Layer 3 of a small transformer language model trained on English Wikipedia (16 layers, counted from 0, width 96).
Take only the direct path to the model's output, skipping the later layers: a vector added to the residual stream pushes a token's score in proportion to its dot product with that token's output vector.

Output vectors of the tokens that the questions are about. A number n stands for n times 0.0048.
"ely": 139 -22 22 43 87 -161 67 -45 -157 141 55 -62 -17 -36 44 117 -16 -66 -12 -51 -49 -28 24 28 -112 51 -11 86 126 -17 -32 -151 -41 37 58 37 -99 -31 66 -78 -54 175 141 74 -118 85 37 0 -158 -24 -23 105 -88 142 -15 90 -212 -43 152 35 42 33 67 61 18 -55 112 43 -36 39 74 203 95 -147 -27 -212 6 -86 -70 100 -4 -83 5 -100 -103 69 -89 20 -61 86 -72 -54 -97 -26 33 -2
"|---|---": 116 146 41 -125 -49 -390 -57 0 -183 11 67 -77 -85 -267 153 -87 -36 -16 -218 -130 -38 77 136 -229 -227 94 -90 62 226 94 -75 -109 154 88 217 -9 -218 -110 35 -96 -50 396 300 258 -134 382 141 -4 -224 12 -253 8 -53 -74 -50 -107 -479 -279 304 219 315 76 -57 70 -29 -109 209 68 -116 31 -66 189 321 -122 -124 -471 -354 -115 141 -167 -86 -178 205 -52 18 81 -69 -122 -268 -111 -158 -67 -326 66 132 -23
"ained ": -13 0 -33 -50 -50 -56 -58 9 -105 -109 24 -11 7 9 91 29 28 55 77 -6 11 -19 73 -146 15 -49 -110 -58 64 3 -38 42 -7 -71 111 -55 16 37 44 -68 9 76 -49 140 -81 119 -24 81 -24 38 -161 105 -81 73 -154 -57 -247 -133 -35 2 114 27 99 -43 -26 -79 129 113 -30 118 -73 160 122 -53 -15 -193 -177 14 -2 -86 -24 59 -28 -38 9 -47 -112 -36 -17 33 -97 44 19 -77 -11 -24
"ability ": -55 -44 32 49 0 -162 -89 39 24 -11 -125 -59 -9 51 -5 -91 -67 71 80 4 13 0 62 -55 -17 58 -104 55 106 -19 -18 -37 -36 -101 210 -65 -76 -60 -26 -41 -25 -56 81 141 -59 60 -45 47 -95 6 -83 74 -135 12 79 -58 -144 -91 165 30 76 21 -74 -44 -5 6 112 70 -47 47 -63 69 112 -51 -119 -236 -28 -100 50 -13 -16 -140 55 114 -33 43 112 -43 -5 10 -166 -104 -44 98 32 17
"ust ": 99 4 19 -14 -30 -147 -101 -29 6 -59 -6 -14 6 -41 -2 101 2 64 25 62 57 -116 108 -95 -33 38 -39 -37 -59 2 -21 51 35 48 109 -46 -6 -94 -71 -36 27 112 11 78 -40 -23 121 -26 15 48 -158 49 19 33 94 -68 -229 -34 0 172 19 103 25 117 148 -103 95 115 -73 31 -67 16 53 -44 -92 -149 -92 -135 -80 11 -137 -4 84 -20 -20 25 21 -40 -93 17 -161 2 -113 -114 92 -65
"ural ": 16 -72 86 -4 -8 -95 -21 -126 -92 -73 91 -72 -131 -34 65 23 59 -24 131 88 -97 -4 68 -92 -41 -40 -52 -13 88 53 72 0 -7 4 75 -120 -46 -68 -55 -36 45 68 130 66 -4 10 94 -30 -63 26 -195 14 51 50 -107 -68 -279 38 160 -37 -3 -51 -55 43 -56 -23 21 49 -10 -50 88 35 248 -190 -8 -171 -98 -65 50 7 -46 -80 80 -33 24 62 -23 -199 -86 50 -87 17 -14 18 -63 -35
"ince": 127 -51 77 -36 -13 -129 -41 15 39 12 46 -64 -28 -161 105 68 21 -100 -22 12 26 -92 81 -108 -10 43 66 20 -41 26 -41 -59 30 69 80 -146 -95 48 13 -69 -52 138 135 132 -72 -7 -94 -13 4 18 -63 24 -54 -13 -18 -22 -244 -22 179 -24 32 -65 10 2 60 24 108 48 -81 36 -7 85 151 -89 -106 -168 -157 45 65 87 39 -28 32 -31 18 75 -81 -65 -102 -24 -47 -50 -53 -35 19 86
"ing": -63 30 -12 37 -28 -68 -3 71 -86 79 0 -84 -35 -24 -22 11 27 35 88 -3 -61 0 -77 -59 11 -18 92 82 92 -24 16 -61 8 45 6 -46 -38 53 143 17 -37 19 -27 42 -17 -19 -16 -2 77 -60 -83 17 -79 21 3 -7 -149 -72 42 -33 -43 10 -47 65 63 69 59 -23 30 59 38 110 -71 -121 -89 -160 100 66 29 35 -82 -62 -110 20 129 40 -54 2 9 113 -47 -29 -115 18 -112 62
"Votes ": 44 -12 10 -20 -20 -88 -12 38 -40 32 -53 7 -31 -45 97 2 -2 -18 -162 -34 -32 -66 9 -127 -92 -16 33 -10 143 42 -138 -25 38 90 29 16 -28 9 -41 4 -24 101 101 151 46 165 -36 33 -18 31 -71 55 -33 -70 -24 -11 -288 -17 124 28 70 71 -12 84 -27 41 71 48 -111 31 -153 71 12 8 -92 -138 -100 -45 -110 -56 -30 -21 75 22 -2 -10 41 22 -125 -104 -131 3 -147 -35 -59 19
"× ": 45 42 -23 37 -4 -93 -33 -71 -44 -71 -18 -26 -24 -177 -82 75 -124 -20 37 32 -58 -26 73 -146 -96 44 -48 -6 159 119 -69 58 -50 0 85 -23 -119 -35 39 -34 32 55 182 64 9 36 -19 -38 -169 91 -126 -45 -22 -44 -98 -6 -212 -44 189 56 98 -5 -4 12 -64 -2 21 -34 -83 29 8 58 33 -83 63 -173 -174 -48 -15 -96 -50 -196 -40 -10 -26 83 -68 56 -92 57 -55 13 -60 -30 200 23
"ak": 53 -52 105 -32 -139 -50 -64 48 -38 -57 8 8 -16 -107 -42 35 6 -86 41 -37 -41 -72 -4 -23 30 15 109 -59 32 6 11 -65 -5 81 52 -32 -18 34 49 -50 -28 94 19 -15 -50 7 -27 -40 -17 21 -46 48 0 30 11 7 -168 -15 -5 -23 -54 18 -66 -42 -19 45 9 -16 19 -16 26 15 41 -69 -1 -126 54 59 73 8 -30 6 -83 130 53 -67 -5 19 42 -14 -26 -1 14 -61 80 -9
"term ": 86 -30 35 -22 -13 -76 -107 -27 -17 -17 -91 -38 -55 47 89 88 13 26 -19 7 27 11 -51 -47 43 54 2 -98 21 115 -61 -6 -96 5 79 -65 -67 73 -8 -43 -66 46 98 78 24 73 -54 109 -89 75 -102 51 -181 -92 -74 -5 -115 -61 124 -27 141 -13 -39 116 5 -12 20 -87 -99 -84 -102 27 0 0 19 -230 -84 20 0 14 -33 24 69 2 13 41 121 14 -39 64 -110 -60 -133 -8 62 -27
"me": 24 -19 44 17 1 -19 -5 24 31 -62 26 84 -42 -14 15 30 -15 -25 -11 -100 -29 -38 -54 -47 -14 -74 -13 -16 14 19 -79 -15 -28 -60 39 -82 -28 65 -45 -83 -11 55 -123 8 -10 23 -43 13 -96 77 14 46 33 -8 55 -107 -43 -14 110 -35 54 14 39 10 45 28 5 -79 31 45 -27 2 23 6 -55 -126 -27 6 15 -75 -54 21 71 4 -22 69 -27 7 -3 -7 19 -20 -22 -70 -42 12
"): ": -67 119 19 6 85 -37 25 -12 -25 -101 -40 -173 0 -103 132 66 -43 6 -65 -65 -12 -36 34 -69 -93 -87 36 -58 -31 91 -101 -30 -158 30 43 -21 32 69 -67 -6 -22 72 190 31 -105 84 -37 -27 -36 39 -47 50 -149 -87 -77 -47 -215 -163 132 -168 136 20 -10 14 149 -12 120 28 15 47 -66 -50 61 -54 -50 -174 -50 28 -8 -109 19 -98 -11 25 -70 16 -78 -12 -45 -44 -43 67 -52 64 80 88
"Releas": 92 103 -27 -36 -24 -152 66 -16 -16 -50 2 -16 33 -43 -23 -91 -27 -101 -73 -136 -34 -86 63 -140 -106 10 -137 -149 -90 84 -98 11 107 37 -13 -36 -222 -48 86 -35 23 51 -31 48 -62 8 -53 26 -40 61 -154 -37 -15 17 -10 -85 -300 -119 186 100 171 46 52 12 57 -118 92 -14 -23 24 -22 164 59 -22 -56 -151 -67 -156 -36 30 -140 33 22 66 34 54 59 -81 -19 -125 -160 -77 -27 -2 -4 26
"ans ": 89 23 -2 -17 25 -102 54 -45 77 -121 -118 -33 -48 16 41 114 86 -23 -93 9 5 -131 29 14 -86 62 -55 -16 134 -15 79 -8 2 -66 87 -22 -30 -111 -118 -127 -20 152 -61 -14 -87 58 -15 39 12 27 -63 58 -110 -55 15 -34 -181 -9 80 -75 -37 148 32 0 -49 13 27 18 -9 11 -81 80 87 -144 11 -151 -125 -62 -121 -15 4 -95 16 82 -34 -56 -79 -27 -59 -43 -21 -23 -118 -68 96 -29
"play ": -10 27 -43 -59 3 -101 39 78 50 -153 -24 -10 10 -6 74 46 58 74 46 -33 47 78 -35 -57 68 3 -98 -62 -4 -10 65 24 3 78 96 -6 -150 -4 28 -142 72 48 2 120 -36 77 -19 -77 51 -2 -99 -27 -54 -36 2 -48 -93 -17 108 109 86 87 -112 7 34 50 -77 102 -9 -15 -31 67 38 -119 -81 -214 23 -66 79 -115 20 68 56 16 -30 24 2 -37 -197 -58 28 3 -10 54 83 54

Output weights of attention head 1. The head adds the sum of these rows, row i times number i of z. A number n stands for n times 0.0034.
o0: -11 87 17 -402 106 130 -46 -194 87 19 -340 205 123 81 22 -112 154 84 -229 -4 201 56 112 78 -31 185 153 -300 -278 32 -42 -98 143 147 -271 -58 38 -45 -86 -128 63 30 97 6 -5 -100 -10 -25 134 125 -299 -198 36 133 215 -26 -122 -119 -196 39 -57 73 -17 -23 18 -6 -61 -229 84 187 -60 63 92 -191 -181 -83 289 198 -71 65 -118 8 354 176 132 55 87 -41 48 83 -40 86 -217 107 36 -189
o1: -7 -21 -66 -58 47 217 100 -109 -119 -86 -34 19 -19 -85 49 -16 69 196 -97 -3 30 131 106 88 46 31 111 11 36 -116 -26 15 4 -79 175 -32 62 -89 -144 80 -136 86 -2 12 60 -43 -28 45 -148 -15 59 -9 -53 -82 23 1 29 125 19 78 46 -21 86 111 -90 26 -153 -44 -7 -80 -69 -43 -54 -2 23 -40 191 -184 -23 106 -27 31 94 54 -20 -59 68 -1 44 96 -51 20 -81 79 22 175
o2: 272 199 -109 -231 -24 4 -101 -70 -20 331 -171 -203 -98 54 -279 -163 -270 87 264 196 126 -153 -142 -107 101 -116 -253 71 -50 -63 29 -294 -24 -44 83 -69 -34 -185 232 -161 145 -144 -59 48 230 -208 -23 479 -43 -111 92 -53 -51 -66 -3 240 -169 172 -10 -32 -271 -4 78 -138 46 -302 110 -9 -7 52 -225 -27 -61 38 -39 -38 243 131 100 410 -51 108 -129 -293 -130 -147 -128 230 190 -124 -229 -75 179 133 -77 -86
o3: -169 -212 -90 54 132 -36 125 105 71 -184 127 -192 58 -197 180 267 -85 -133 -147 -140 -282 -177 6 145 -27 -27 140 -3 30 85 92 82 -91 -139 153 -38 -95 13 57 106 115 34 -339 307 -44 61 118 -19 -14 133 -5 98 91 173 -183 -101 134 29 -37 -211 -174 -23 -4 11 -52 357 -138 -104 108 -10 7 106 78 -25 -283 -255 159 155 64 156 -131 89 -42 37 101 -137 1 -2 -148 203 115 18 7 -301 219 -219
o4: 1 -22 -40 -11 9 2 26 -4 -7 -165 20 -18 71 -88 17 -58 20 -54 25 26 -117 -16 -51 -64 105 47 -90 26 35 139 -121 113 -98 117 25 54 140 -39 42 43 -55 72 -55 25 7 54 29 92 -53 -93 -132 151 21 122 2 88 1 -72 -67 83 -6 -39 -55 -84 87 107 -66 28 -2 15 40 9 96 24 -123 185 -63 -83 8 -5 -77 74 36 56 43 -37 23 -100 -41 -56 -19 -27 77 -1 -58 121
o5: -193 254 41 84 -89 -163 99 -181 -4 -109 34 -147 7 -102 -48 10 149 -182 91 -86 2 -6 -118 -213 171 -121 -18 -158 -29 81 -151 -58 113 44 131 -225 -51 80 175 -85 117 14 -21 -90 -22 99 -47 63 53 52 -154 -44 69 93 23 28 -218 -49 31 -116 -74 -147 -251 -145 141 34 -134 -47 -195 320 204 -90 37 47 -54 144 39 20 77 -63 -161 10 -147 125 -20 115 127 -23 92 -93 336 173 145 53 -36 59
o6: 212 90 -19 -107 85 126 -100 -101 21 34 -25 10 -119 40 -129 40 105 -61 57 138 90 246 -60 96 -32 -141 0 -19 -57 -78 93 -139 151 24 66 55 24 -170 -53 16 -64 86 62 -123 -125 35 181 21 9 32 -103 116 188 44 17 -212 -7 -57 107 230 -35 346 32 -124 -349 126 131 -51 -56 -16 145 -43 14 34 -45 94 135 -119 158 34 -197 -82 178 -46 11 -41 100 187 -158 -178 113 195 -1 199 -8 76
o7: 128 82 -2 -130 -87 85 70 -80 28 111 -73 -41 -152 61 -155 152 18 116 -35 16 -2 10 52 -39 74 -103 55 93 -14 -53 -108 -129 -54 235 139 -60 200 -64 -119 -1 -32 -69 4 37 -1 -133 -137 -136 -42 -214 -127 -292 6 -173 28 -196 -132 2 -152 -206 3 90 148 189 -250 -108 171 -46 -116 -56 18 -100 59 9 25 -13 65 65 156 -130 -32 9 -84 -189 48 58 89 206 -217 100 87 -24 53 -2 -12 121
o8: -60 7 188 157 71 -100 -116 -10 46 35 -77 177 -91 94 -124 -51 -77 -25 -126 -232 72 130 132 -42 5 -16 -19 214 -49 -170 -75 118 53 -45 -66 46 189 -111 20 84 -305 -27 -277 125 -56 31 45 -54 -18 -104 36 -96 46 -12 138 13 -5 -370 44 12 -40 91 -22 -74 -84 -96 -77 74 -21 107 82 -119 128 94 -100 124 -2 -21 157 39 136 106 -35 -210 105 -8 9 2 -51 -52 101 15 33 135 93 169
o9: -212 52 85 63 143 -155 229 -76 26 100 119 -128 -129 -122 -169 -47 141 118 0 -271 -38 -111 -51 158 55 -132 -12 86 -144 -212 190 183 21 -91 -22 48 -108 -325 -49 67 -50 90 -138 78 -191 -14 110 -253 36 -41 -229 35 -3 25 108 -246 -108 -120 28 144 169 -4 56 137 -37 15 -150 44 136 51 42 40 -37 56 -60 239 -51 -97 35 144 100 -104 -16 71 96 -16 -71 -7 42 176 74 48 -95 4 3 93
o10: -42 -5 141 151 80 -250 68 -166 180 259 90 48 -34 208 20 74 -171 125 65 34 240 185 223 -4 -84 -37 142 -48 37 -378 56 -385 63 -172 120 195 -4 161 -60 -21 -38 -123 -121 -159 9 -40 -136 91 -113 42 -89 -98 358 100 -11 89 -81 -26 77 -51 -37 -19 -26 -140 -296 -196 7 41 -61 -98 81 -79 14 -52 185 69 210 177 214 29 42 -68 248 -266 -53 144 394 43 -16 -285 7 76 -74 36 138 54
o11: 113 114 136 -17 128 31 13 -169 -29 -25 -115 -157 221 53 7 46 -19 -193 -166 -26 -11 34 -62 104 -67 59 12 11 154 -21 -69 -104 21 36 32 118 -69 96 44 31 13 124 -100 98 -78 90 -14 35 -102 -42 -74 -2 184 282 -109 109 48 -83 81 147 -97 -111 -117 37 46 172 91 -91 23 33 74 130 -9 -17 -43 -217 -156 133 -137 -14 0 84 35 89 12 -48 -2 66 3 173 -35 -112 -1 19 -61 55
o12: 163 97 -137 41 252 -54 -72 293 70 162 -43 27 0 133 -122 -86 -154 100 -31 79 31 137 104 13 91 39 -3 -150 -165 53 -55 7 148 77 80 4 -148 -72 7 32 -83 -102 -118 68 -60 -33 34 15 -230 -33 265 7 70 -117 79 191 -70 -319 -99 265 -114 153 52 58 60 -24 -13 -5 129 35 -45 -68 -75 -69 -196 -175 -148 -94 -35 -199 24 157 -10 -44 -271 16 -15 79 201 -150 114 -19 -131 -109 48 -134
o13: 53 -100 -126 -86 -167 -34 -66 207 42 -128 -85 -139 -121 -77 -131 -117 -39 -93 -46 -6 -57 -243 -17 -55 -89 138 -7 15 -267 84 -43 -22 150 202 244 -116 73 44 220 113 -132 -30 52 15 -192 -47 -33 232 -120 -7 -159 155 -20 75 -112 171 191 -38 -3 78 -154 104 9 70 -52 -67 -169 -151 21 -73 46 26 -18 15 76 -104 -33 7 0 89 11 -56 -4 -74 -168 26 -2 -166 107 74 -59 -76 10 -142 -175 -2
o14: -86 108 -246 161 -268 226 27 8 183 98 -17 36 37 -71 -60 -288 -162 17 146 -137 -120 -109 127 -196 281 -106 -70 35 -264 133 -257 -14 18 178 153 157 -52 193 -32 222 100 265 -66 -28 -46 -53 34 83 -182 87 54 50 242 167 -249 -87 -36 68 -38 48 -94 -99 103 -22 273 230 -60 204 70 -164 99 0 -270 310 92 -28 -314 75 22 109 -119 13 -75 108 -3 -9 133 -180 72 -3 64 156 216 42 -7 18
o15: 156 -27 30 131 42 64 80 63 178 58 -28 -45 125 -88 70 91 42 78 -245 72 -34 50 -70 -29 26 -37 47 43 62 65 86 98 192 -45 92 -6 195 -15 -223 -88 67 -37 -149 -13 -73 -137 21 133 -95 176 140 109 5 -136 82 73 24 -110 90 -34 -53 -56 29 -18 100 15 -41 -20 178 69 -134 8 -128 108 200 154 -200 -244 13 -128 99 -3 55 -17 59 160 -20 10 113 88 -226 71 24 80 74 -117
o16: 4 85 -10 -81 -116 8 25 40 58 -37 -93 -110 120 -49 9 -15 100 62 17 -234 23 -71 101 -92 -69 -50 102 -58 115 177 7 75 149 -44 48 43 67 125 -104 -170 17 56 -177 -17 56 34 4 88 -70 4 11 125 -29 -23 69 82 124 -10 15 193 124 -59 -56 5 25 -51 24 27 -149 145 -54 6 39 110 97 12 3 -33 -80 -144 -36 -96 -1 24 71 96 81 4 113 139 -33 17 -39 -19 -116 74
o17: -18 -32 20 20 -179 -45 -76 214 177 -2 254 153 -103 -121 -150 14 132 65 58 147 -49 -101 20 37 183 -8 -86 120 76 45 7 -119 75 31 48 177 15 -153 -39 71 -2 -48 24 145 -90 141 -55 129 75 141 -83 -28 34 -144 -53 60 -126 -61 32 -31 131 -3 5 -75 -27 8 -79 67 44 -157 -17 -65 -38 -15 -233 39 -52 64 -39 -59 -21 -21 -115 -204 123 96 23 -12 -112 -2 4 60 45 -81 -95 175
o18: 59 61 -69 41 -48 -116 91 -224 -109 152 -60 -87 351 199 79 79 30 -3 4 -27 -54 111 -139 92 47 17 -235 -177 -54 116 -20 339 -24 178 -339 -66 -134 235 -14 -60 -160 41 -9 33 -35 7 130 -27 140 -115 239 -3 -127 -2 -131 -138 -32 -92 -209 -71 46 -158 165 9 72 150 221 -66 78 -229 22 -56 -49 274 138 -82 129 112 107 -11 135 117 -105 -69 101 5 42 14 -96 242 1 7 -159 -121 229 23
o19: 87 -138 -116 178 18 146 -48 204 51 115 -110 120 -155 40 118 -114 -163 14 33 -158 -123 -176 82 94 24 -66 38 143 29 3 -240 131 -212 -26 -50 -84 17 168 58 71 -337 112 -159 276 -152 -119 105 -163 -138 -28 117 159 -203 221 -143 222 -42 -58 181 -72 -177 -100 -7 -81 107 90 257 19 136 -196 -6 -141 -235 180 -104 -210 -262 58 42 66 -71 -201 23 118 117 36 19 3 -84 23 -17 -26 -119 -34 16 -136
o20: 48 -30 -7 45 179 -32 -40 18 -49 10 94 9 37 65 -93 1 144 204 176 -10 182 293 -96 113 -18 -46 207 160 -65 -212 35 -71 122 79 -157 180 -28 -103 -212 -193 -95 5 42 -179 189 13 -87 -173 113 -16 145 -4 -129 -189 58 -40 50 50 -51 -145 -143 63 180 -54 -46 -130 53 11 178 115 -97 -40 -65 -152 88 -98 31 -200 -31 -55 117 -11 -154 -87 -51 -37 -23 121 -100 -159 60 75 34 54 -1 -217
o21: -50 -168 88 140 -197 207 -24 -95 6 -2 -122 -122 -16 -126 15 76 12 -63 -204 -111 63 -29 -125 92 -128 -37 -5 92 -148 -204 36 -41 67 -81 77 -66 280 95 86 27 -52 334 146 -220 -357 215 115 232 -78 17 165 79 -51 23 -207 83 35 -151 -86 159 13 45 9 196 -113 100 9 126 104 -59 201 18 -74 81 247 -41 -143 -94 34 19 -93 -43 -126 205 -112 133 -204 1 162 -133 -31 -65 -96 -52 -158 99
o22: -69 -85 -122 123 156 -60 -69 102 310 75 -189 207 -190 -222 -30 105 -6 351 98 9 51 88 -6 -107 46 153 -66 -93 -118 88 127 170 -17 106 248 -20 -31 157 -85 83 132 -91 -92 152 17 -80 -4 82 124 110 3 197 -198 -90 136 -21 293 -293 219 111 -89 244 144 10 100 -17 146 -94 -1 -127 -207 167 -119 6 206 70 -51 -50 -30 -131 -203 -177 179 -115 -104 -174 69 22 15 108 -140 -151 -7 81 287 97
o23: -53 14 -100 -219 104 104 -128 -153 121 97 -19 -91 275 79 -71 -97 162 58 -236 -25 -53 -150 -34 -35 -115 -44 -5 160 -8 -32 -287 -38 -9 -56 -27 10 162 3 103 92 44 136 -12 -19 253 72 43 245 123 23 183 117 3 189 -55 6 -63 28 32 144 55 -72 -125 63 184 143 7 32 40 55 -71 -103 37 53 0 110 76 69 -111 37 -23 40 50 58 23 40 56 101 -71 -108 -41 1 163 -69 -50 13
o24: -146 -355 -323 -32 45 -128 -212 200 -175 -44 97 -56 16 29 -54 -68 -179 -139 -170 -206 -164 -141 291 -28 10 89 130 159 -60 4 53 134 -175 39 79 14 35 244 -196 51 -152 -79 -86 45 112 94 205 252 -10 34 282 -4 20 17 135 -68 54 -106 155 -75 -135 -300 137 61 -73 -54 1 11 12 -62 -4 -50 22 -3 -165 -143 -142 -86 -72 225 -6 4 -6 -15 17 -206 55 179 9 131 -58 -60 -47 24 -49 -46
o25: -104 -66 -16 -190 -107 -332 129 -94 -111 143 171 -48 202 -115 -52 11 166 69 -75 38 40 -102 -30 32 -25 -20 45 220 80 65 -46 -65 -142 126 262 300 8 -112 -109 -153 -102 83 81 113 -109 99 -201 -40 119 -51 -218 -240 68 159 -127 13 63 -247 11 190 -15 96 33 -239 -11 -48 -13 99 -68 -47 -60 235 -150 -110 228 252 -160 -119 -135 -97 69 -42 10 -102 -156 181 48 53 40 188 -330 -163 26 -70 -120 -44
o26: 100 17 23 -78 -76 -132 -148 51 140 -45 184 127 -58 -116 -14 -92 -99 -279 -1 25 72 116 89 -87 -1 -2 180 -117 -100 -44 176 -47 13 -106 134 231 -44 -92 77 209 -97 -4 153 27 54 -142 61 -192 -120 109 111 -72 143 275 156 -31 41 45 175 -173 101 -71 -17 176 -186 -152 -188 181 100 -115 122 -169 90 160 -57 -20 -134 -35 26 142 24 -52 -28 -50 -7 -195 49 -161 -58 -33 -93 306 -142 26 58 163
o27: 208 -161 44 30 80 -19 -38 -75 22 114 -235 -7 -163 19 -103 -7 -291 -46 98 -71 116 -31 35 -108 42 -154 137 78 14 -97 40 -206 4 -4 15 43 135 124 -121 105 -155 59 -278 94 -147 -126 1 220 108 -83 -103 111 117 -27 116 -10 -6 51 -32 -183 -41 188 183 -159 -109 64 -33 -86 113 51 83 -9 121 27 105 7 18 150 -16 136 -201 -132 63 16 156 -115 91 56 78 62 -3 18 -6 77 -80 -96
o28: -21 176 -7 -50 -72 -17 -333 -88 4 70 -111 -109 -189 -18 -21 121 -109 -23 -20 -64 -30 61 -77 -85 72 111 -60 -138 -147 -7 28 -181 56 21 135 -34 -68 -182 -3 32 -27 -120 -16 -52 -185 -109 -140 143 -3 49 -101 -202 -80 39 -207 188 1 -95 -17 -361 -112 -97 -8 -3 -210 -62 -32 -103 -74 27 -33 -156 69 -109 -89 -116 19 57 200 296 -113 -3 48 -107 -79 88 34 49 3 -6 -60 151 -155 -122 21 52
o29: -46 91 -1 -16 -22 -96 124 56 -237 -23 -52 127 29 -140 50 -148 7 73 4 -215 113 43 125 90 -3 47 132 -64 -67 -92 152 155 43 -84 -133 -139 -33 -134 -121 -27 -93 -60 -115 107 87 -47 -13 -71 4 -186 -90 -50 74 46 151 -74 91 -24 -64 66 -3 -21 138 26 -41 24 -74 21 -21 -7 -51 -55 -95 -10 -31 -167 -21 31 -214 41 10 -31 128 90 -18 -3 -88 -76 94 196 -30 -61 -5 -83 26 9
o30: -30 77 7 -15 -196 -16 -101 153 88 -18 7 128 96 -25 -275 -22 214 52 -44 -100 21 -76 32 168 52 159 -64 25 -204 -57 254 139 4 70 -22 -31 113 65 -50 -201 55 95 118 213 166 187 130 -180 -7 6 -29 -25 215 198 128 -18 -59 98 -115 -27 53 109 231 167 -83 43 47 172 110 -19 69 -34 42 104 73 -158 -117 81 -195 -141 -50 -15 -71 136 -106 -226 -133 95 -25 146 46 -133 -264 -37 -18 -129
o31: 50 169 113 15 129 -70 124 -149 -179 228 204 -65 -218 87 122 -6 5 -132 -55 122 1 -9 97 76 65 15 90 133 283 176 -114 -51 -46 142 -207 271 -119 -9 -114 -71 167 -126 186 166 -81 -90 -313 -51 28 92 85 98 -165 60 38 -52 -96 80 -99 -230 -13 -96 66 -294 -37 -2 104 74 -34 -133 80 -41 -211 -253 -63 -46 -132 -120 260 76 261 -192 93 -185 -45 -45 -97 219 91 -166 89 6 -179 214 132 -130

Each question shows a token from some text and the vector z that the head gathered there. A number n stands for n times 0.0051.

"R": 1 -34 -12 22 116 218 55 -63 129 19 82 -41 -17 -53 100 38 -40 1 -35 -45 -86 -93 -37 54 32 -105 48 4 19 -42 -46 -130
Which of these tokens does it push down most? "ely"

"amp": 35 30 -70 103 -25 -18 16 33 -25 87 -102 40 58 46 -30 35 -18 33 -43 -3 30 59 76 -6 83 108 -31 59 5 41 133 -25
Which three tokens does it push up most, strongest first? "|---|---", "ans ", "ust "

"north ": 37 29 -73 46 -64 -140 -54 28 -35 70 -106 18 63 62 -48 -2 -4 66 -134 47 17 39 25 -101 124 106 60 131 71 128 133 11
Which three tokens does it push up most, strongest first? "|---|---", "ans ", "ust "

"con": 50 18 -37 125 -7 -13 15 33 8 97 -94 86 90 66 -42 81 11 9 -66 -3 22 99 43 -21 55 120 -61 131 33 63 104 -34
Which three tokens does it push up most, strongest first? "ans ", "|---|---", "ust "

"el ": 36 -2 54 106 16 22 42 32 -83 -104 -82 61 33 79 101 -12 -60 9 -84 53 18 -4 58 115 78 43 -107 35 69 -78 0 -17
Which of these tokens does it push up most? "term "

"t": 26 16 2 69 28 30 1 -29 42 38 -90 2 -29 51 -29 -59 26 -29 -101 54 -21 35 18 6 92 33 -25 64 -16 50 -14 -39
Which of these tokens does it push up most? "ing"

"ful": 6 45 -9 94 35 37 -40 94 91 149 -64 -23 -104 101 -31 -82 37 1 -48 70 -83 -17 27 -16 84 55 -54 112 62 62 -95 -37
Which of these tokens does it push up most? "ing"

"E": 31 22 -52 121 41 1 -18 -120 28 12 -67 90 51 104 -46 0 27 20 -22 122 20 48 -36 13 187 62 -41 164 72 78 -15 105
Which two tokens does it push up most, strongest first? "ely", "|---|---"

"of ": 25 27 -8 -31 11 -94 -77 44 -44 -14 -91 -47 -100 138 27 -9 -87 10 -68 40 -7 123 61 -6 147 98 -26 114 88 -39 32 -29
Which of these tokens does it push up most? "term "

"ven": -77 -71 -43 143 125 91 -16 -78 20 -53 -143 79 70 82 92 64 40 24 -122 -25 -88 49 -125 -59 -8 26 35 77 -56 -25 33 -53
Which of these tokens does it push down most? "term "

"was ": 55 182 74 17 -5 105 55 80 -92 75 -2 -122 -21 315 132 -10 10 -9 -113 -7 -101 128 31 -58 166 -78 45 33 60 -55 -42 -96
Which of these tokens does it push up most? "ak"

"ago ": -105 -41 -92 207 -115 0 -28 167 -147 -19 -252 -91 -57 80 61 61 -10 20 34 105 29 113 -35 -133 -105 41 28 -16 215 -47 36 47
Which of these tokens does it push down most? "ability "

"time ": 63 86 81 152 32 -46 76 -87 -165 -6 -110 15 -55 45 30 101 0 -29 -55 -66 2 66 99 58 -59 72 -223 5 -102 -8 -130 -58
Which of these tokens does it push down most? "|---|---"

"race ": 34 -74 -56 -1 45 176 -70 -93 92 100 27 -140 -62 -27 25 1 27 30 127 -44 -118 -67 -62 21 62 -121 93 -23 28 4 -8 -52
Which of these tokens does it push down most? "ely"

"in": 18 33 -22 100 23 -99 -34 -11 -73 -81 -126 43 -13 57 47 52 0 45 -78 85 -12 24 0 40 178 108 -117 20 7 40 20 61
Which of these tokens does it push up most? "Votes "

"u": 94 44 9 81 9 49 -20 -106 -68 -21 4 -49 -55 140 -75 -171 -23 -64 -178 -39 -53 45 -70 -37 97 30 84 77 33 91 -22 -14
Which two tokens does it push up most, strongest first? "ural ", "ak"

"For ": 76 44 12 79 18 -71 3 -6 50 68 32 43 66 128 -2 -38 -31 -18 -121 69 -31 -4 77 40 108 69 23 86 -6 79 30 -121
Which three tokens does it push up most, strongest first? "ust ", "ability ", "|---|---"

"worked ": -67 -5 -67 138 -75 -19 -43 117 -102 15 -146 -48 -68 57 28 17 -20 28 7 40 -11 69 0 -99 -47 85 -1 0 152 -15 8 19
Which of these tokens does it push up most? "× "

"professional ": 22 71 15 79 -65 -41 -10 94 -132 46 -53 13 -149 -11 160 36 1 33 -109 -5 -101 12 82 -38 45 91 12 149 71 23 -20 -75
Which of these tokens does it push up most? "ural "

"anc": -5 60 7 91 41 -38 38 -9 -22 75 -108 86 -29 30 29 43 1 -21 -30 9 2 66 112 42 80 70 -64 34 -40 59 -24 -17
Which two tokens does it push up most, strongest first? "ans ", "ust "

"tion": 13 0 -24 113 -17 -37 15 32 -15 38 -112 88 71 74 9 81 29 -16 -65 53 47 95 30 15 58 104 -43 111 -5 32 99 -14
Which of these tokens does it push up most? "ans "

"for ": 32 25 52 38 24 -39 -15 4 -29 -19 -83 31 53 94 37 -10 -101 4 -58 57 -3 41 80 106 99 28 -27 53 75 -59 4 -22
Which of these tokens does it push up most? "term "

"7": -154 -76 -65 119 -71 34 -59 62 -91 51 -104 -91 -67 98 -8 20 -21 -64 80 116 43 82 -19 -80 -85 6 -26 -30 139 -22 -16 30
Which of these tokens does it push up most? "): "

"1": 54 37 -24 95 57 -4 -42 -57 53 29 5 14 85 110 -1 -7 14 23 -126 16 -1 -29 72 -28 83 44 20 73 -4 73 56 -75
Which two tokens does it push up most, strongest first? "ust ", "ability "

". ": -30 -7 -41 173 -48 -42 -50 -24 -16 32 35 25 7 75 -62 -87 -67 -25 -50 32 1 24 21 -2 184 17 -2 63 39 29 56 -2
Which of these tokens does it push down most? "Releas"

"11 ": -15 -76 -4 132 104 62 -34 -47 14 -23 -113 45 42 49 64 7 22 -15 10 7 -100 9 -93 2 56 33 12 50 -18 -8 49 -42
Which three tokens does it push up most, strongest first? "ained ", "ak", "Releas"